Layer 5 of a small transformer language model trained on English Wikipedia (8 layers, counted from 0, width 96). Numbers have three digits each and are written without spaces.
A neuron's activation on a vector x is GELU(weights . x), where the dot is the dot product.
The model reads these tokens: "ess" " on" " S" "ub" "ur" "b" "an" " N" "o" "iz" "e" " R" "ec" "ord" "s"

The vector x that enters this layer's MLP at each token. A number n stands for (n - 500) times 0.013.
0 "ess": 609528423636400551484419640521536525417491528419406628455331750618494610491533606607409529597561375453435495499424595338556536482536427556476511521571462449502556708241400420475492283454460344451615344522540621340786515528460557447437607427346407647421676486466416569461394721399482300624
1 " on": 534348380570533505371394525435660526575581578394434579428405701586478686502373627551447643564503312541546614553410509380544488527639458574447484571454333431543407545389221560519311148500571447610465327634542579426690635544450611452457642491359449617443656496432359544527390640376504553543
2 " S": 511518291593327494364373651466530561482498552314423612459471563522499356460417550658512492572579363426399690577081494542620559493532542624431484546579520458491365444508439522584395238454593475419582584705525604546804536569532556466488548474383490643435465480382406550505411512346536497593
3 "ub": 493441409477365425539563733485579463544605534359462484465473450400461496410507462674470583558489469475505524504331393453470528454538512374456407514658366654434261495412330561643381226503446348439598432569582618574746504701699591257601657533306540701625474467359494570473339584398503563712
4 "ur": 442455400466350481498598679599598547348709647369344551603392501478455530521299575652481542455445316413441478633317402420390569531461614560544513545515414563434386574432455555587429296535547416607524551552597469737836490681445540338433532636406473632612426461411488414453371591334423428511
5 "b": 502494455489450510487423667411605506370662509428453570504335573463441528513375315519581587541516229409436478425381374565489456445421526509369446542636428501602482647454368563586435400481569361413558494648569568525876547623563589517420446658368545652448584423422413625469385699305513536660
6 "an": 546569552431369443379532665517619480507466550500377646453517545581419475559362505503475591623568191258478483517457588500483614497431545640380574453559399481447380586390332522625610406519423416456600530529586664393834497601527562391395532560367408517477597463486309429458433647305499537592
7 " N": 359573363460397474361398599443567579544584513350395543475419493430475465507387508577480569553641323428402664585162545578705510417435442614421542584565611533391296348479298530644471329504565482418610586669519610472838551592605525527374454508352502618444548416455476582460509584366527531559
8 "o": 391648380448493578324627663406488494501442619456506584436409552519432497528359490679473622634412308374442569425329624547479426611496476486429469540554648570371375284606235500734526305720529315483548540510468633399777486562523462498444395551386512596521551425388561419542434686443426527591
9 "iz": 463588375441348564419521537504394586624481637391389685498460392479487397497339488464453601465564211467357506498256605485530511418438480623439475526582601524334360529450522516617498383590512471518525557394581647473812619608460577459429398604545418703564725508402477578620407558377234549544
10 "e": 560540416420445591332553575443427540499499580400398580425385543575472623450260485639392560500489296326492509472453642532454431494483481597320677537550550466454514438388398513653451281564520396528566446548556595449969485489584545462460417564322483605555624434571539511506472606470512419510
11 " R": 418567442556322588329386573419451493479592538406369590573456576500488366465363516605598560588581332342393562574168516338629586504508446584342446598501550464425451531471340457623372350490587563452569539721493608363855635563522563552556471513461522615429538468333353631524476582482480527573
12 "ec": 424537298494337587429508574469478545442478547297526623620489539657407611568493533668587657649509440252309480492237621335578609545616573611484506451651331440420419589347320542642374350547509440439607456493526408353648548722425676474494475525441421626520533450411391514511538592336284523715
13 "ord": 534399495545447543420458728401538590552655638389503628412416522464364605443275592524556541484550268323378559519320583466642462451479484617387528487584425431532354762384415419639477352571510468548668360443596548330761528603531731364431576481517380524447647407421408464574519536397502458660
14 "s": 555525535617432677457475700449590421468504538311492644405461535584472475502404488537406503552493296268329471485434543500564424395450492583443579610507460382579352694336348395611557368557416505516595424640487530496908538619530624444372501434316469607524628383495440574480440593505439427679

Each question shows the input weights of one neuron of the MLP. A number n stands for (n - 500) times 0.0018.

n306: 356607387414469760452700489329493497384472510705584410285528477558537581274621490611534621601577500560454545296746284497270497571552474486657463483403503421588445445747561327527560596668589436254406596462635669570600422422373451524487520435662568585441584595700216476507476483373429624578
On which token does it fire most, and how strongly? 8 "o", at about 3

n124: 436482542416395503397356581435567430537491500449555473490538385378457393428451494503472415570691506482413300368491259527380453503529342516446337393440619503604462391297519488441346542490490364401396668466658192545751387384436394652451310450622445431437330432503543418397689387406515518334
On which token does it fire most? 7 " N"

n120: 446648535409511539621338445586415696545496583473478672558620561477566448434430631664349527519531626463386602439695312618600718255612521477508474366573574554753685414489549482500566668588858507500533536625343557298587978342776639446619504530330466518409633605423545186508416565566648574548
On which three tokens does it fire most, strongest first? 11 " R", 2 " S", 7 " N"

n101: 381655620560580448413433634628394372577386472473482431485561322494605406488559456635524539424665527483707500497514527558436491568494525636515567582672424506635522491458589616342471616345522255705383399416404428419431546398395424470447509836386497557401649441595344567449515533567503643629
On which token does it fire most? 6 "an"

n75: 600545520529384353474373615529446457545569444230443569500687601526437599566519452647295526622500451465652389533432364516197413388477296566361519394641494593503723578396539443555528658474449458530551588259368267661585466478426650616391422399539532537556408571520413467343464317715455583635
On which two tokens does it fire most, strongest first? 14 "s", 12 "ec"

n108: 469407465520446406432570624591593545497224545717713510490483497599377430770587193273697510324528658447616517503360438533541527179549465696445563614428487344473411500425577503605616510735465433451390549469578616447408525610374410559664444527418480555575314497389473372582627503457400596299
On which token does it fire most? 9 "iz"

n55: 408360309500329261658430384454507613286572538739640628584430223607462275455518383514464424315599471744437324666346329416703646500500621511384437409713535391415453489475706416500469785547377535408627445532589597309385444411544490478468524439572482723428486521438436369421580658389419577556
On which token does it fire most? 9 "iz"

n144: 542292454463407324429576678585493572337451766526580374462420489541507416287474743449415553613317549428782753335553526449225467573538538741628381594466471649551605504537563467322446449485550397561280468407481403775594319245638479216573385608545621407769373511447416391425519380579500435441
On which token does it fire most, and how strongly? 4 "ur", at about 5.6

n156: 418720511511554701594504572727763470619558610449642374626407435366528361409568586443287632717274460496590616256666375384382392529648490507548630537474425493450463529210597680590546493271372453756667287544308639475496616528526449482710458496554664361511461500496539603671665536535351557418
On which token does it fire most, and how strongly? 3 "ub", at about 1.9

n369: 500685390524527436503627543425507623242317290524544613581507585524463517583686514497610698451588267537621676614464381473486359541820490399332647357639558414486711548652524533490490330560396592507442397479518483570413479392571448419598640645472439365420409479627724552552361427567584164340
On which token does it fire most? 0 "ess"

n29: 375487350500514507490490603395463483507503630572517428563197189558450233447573729590463469507716562553539565479445541278521537436621637648445612400534497383634455422551564788323335582587589446566406641285528490341575556303535381514483612418428487415575477446733641424387497391441517663611
On which token does it fire most, and how strongly? 2 " S", at about 1.5

n213: 363755451544411282726521679558487678456466435382671338419398445360650567354554419540363593514409452630504527614565312530531544719207375510497576573438483428534558439681368413586680693587471317468591662500351662553366457435571687402480490644617520343517590514591365552373656462350564537534
On which three tokens does it fire most, strongest first? 7 " N", 8 "o", 5 "b"

n347: 533410500490584530431333507357734630340464397517487699564641599480704336453577442439428569487637632548480647645556477541477282468477616474646576510457429450458534500712451573679589468523561371266391544510364355484585476450621466483792554421582500541500535701527577709372490543411823596529
On which token does it fire most? 2 " S"

n245: 391379497583659353367435444357457643470520227483454452473370459427315683674523672513473382402537574623479553695545619458443447549340519385639668524739444602405519520420573506393633448615628371558647497373638503432517645500610613592471561440667493423353454314211470500349689493494627360658
On which three tokens does it fire most, strongest first? 13 "ord", 0 "ess", 7 " N"

n14: 370448643466494583301341435763576453525450624377479431551411629364443479626558438482571541535468597533555584572453547588396401466706602443585518497588643541592567481500571630354503575588594454754509500478497569416581246335308503570573554643481528488216458488452644623447450631358375497274
On which three tokens does it fire most, strongest first? 1 " on", 8 "o", 4 "ur"

n50: 263659608362390611530500553464609665461614411454468430343525398503480453360506545506524567488457400535400584585385427459606563453283430424564506564506574689494370467572527660344654602662506755414385564527631551558364469406574534488435590506518651399578315467638515518334485452427541518249
On which token does it fire most, and how strongly? 7 " N", at about 3.1

n207: 452567347833464344460404617699746445446475524404521300578396459475592311577664572578362398570671613493575377733334327486618468343507500441401440537247368268529405496525557609225676489459523669489365612340556518637558541617608555437600647587267661545540323540656500526322463358521429550446
On which token does it fire most, and how strongly? 2 " S", at about 4.2

n164: 609653349453488545625500520712549516550547527576463445567612467184637478488641438340450393605599462665516359673443465415497569525567386468446500373585595623623544416456401457394655594640526608558731539343614528418620627589416571369442551365356478494623329503513454465340415494521736411667
On which three tokens does it fire most, strongest first? 3 "ub", 0 "ess", 6 "an"

n41: 535414465507735358612631507436410259436673352510460389760334519443424477647553544547530425575427415533595520524513552296243318500507541555558602630435533584570494463598507615345411589448465436379384461700475514625446602358430267572473634632459443649646424554427417569585288677680288718593
On which token does it fire most? 4 "ur"

n179: 462366619491581410422503451581359459537556530709720536465417438647497383639552562595525383430369572546497500626503437518769320445659488399364542646620528563488550578512559327372370409459341296599429389519371440594506429464658474551785515722487515611346613481551565608440383594685518473500
On which two tokens does it fire most, strongest first? 3 "ub", 0 "ess"

n239: 404417465258441506550432392384256583691497608535245479471426453566506509594494540432475589427317484674347651393434379479385391271628500478439396535389389482450586428538484424384759637570323497365654503431314478506689493524400580647404455390550441425569552609484472497513598472576688540577
On which token does it fire most? 9 "iz"

n71: 295311598439378493449535319422497324524612662631477549490657330534560483569530641430497486676431514626609466483487718606397520286486366631503559576442841568647417503588715500354305586445581453531560513650570589457411479490402398337727267425510617555678646443313517521432366421642500434430
On which token does it fire most, and how strongly? 9 "iz", at about 0.88

n238: 468473377473575616394335350374419545490349546226550623735458413592383463434577517621579358632339296507585596466595483590427432466524706441340397653514648330578494476476731557284713447395603683553594454280457514547641298516592432406746576713490470484600376551514655580558441503590587587601
On which three tokens does it fire most, strongest first? 10 "e", 2 " S", 9 "iz"

n115: 408450463509580654557384344566571555518464363406673610503451508410518270622297616544464642503491530448528437509592698593439405450476444482479331612367606637532396279515580480443608549485659305433653520599429461509536475537528621610438601482608388509524746589607657582560573346483606643574
On which token does it fire most? 7 " N"

n81: 358350398308514478539416455465661717567450446651497348529186446212583566476681500475294597352715475562445657536531493476334666318431517540587621511496636429458644419607232441596756503431267584402563407521633557552482268395511477605444452457290647531493538578558528597386709450438584705595
On which token does it fire most, and how strongly? 7 " N", at about 4.5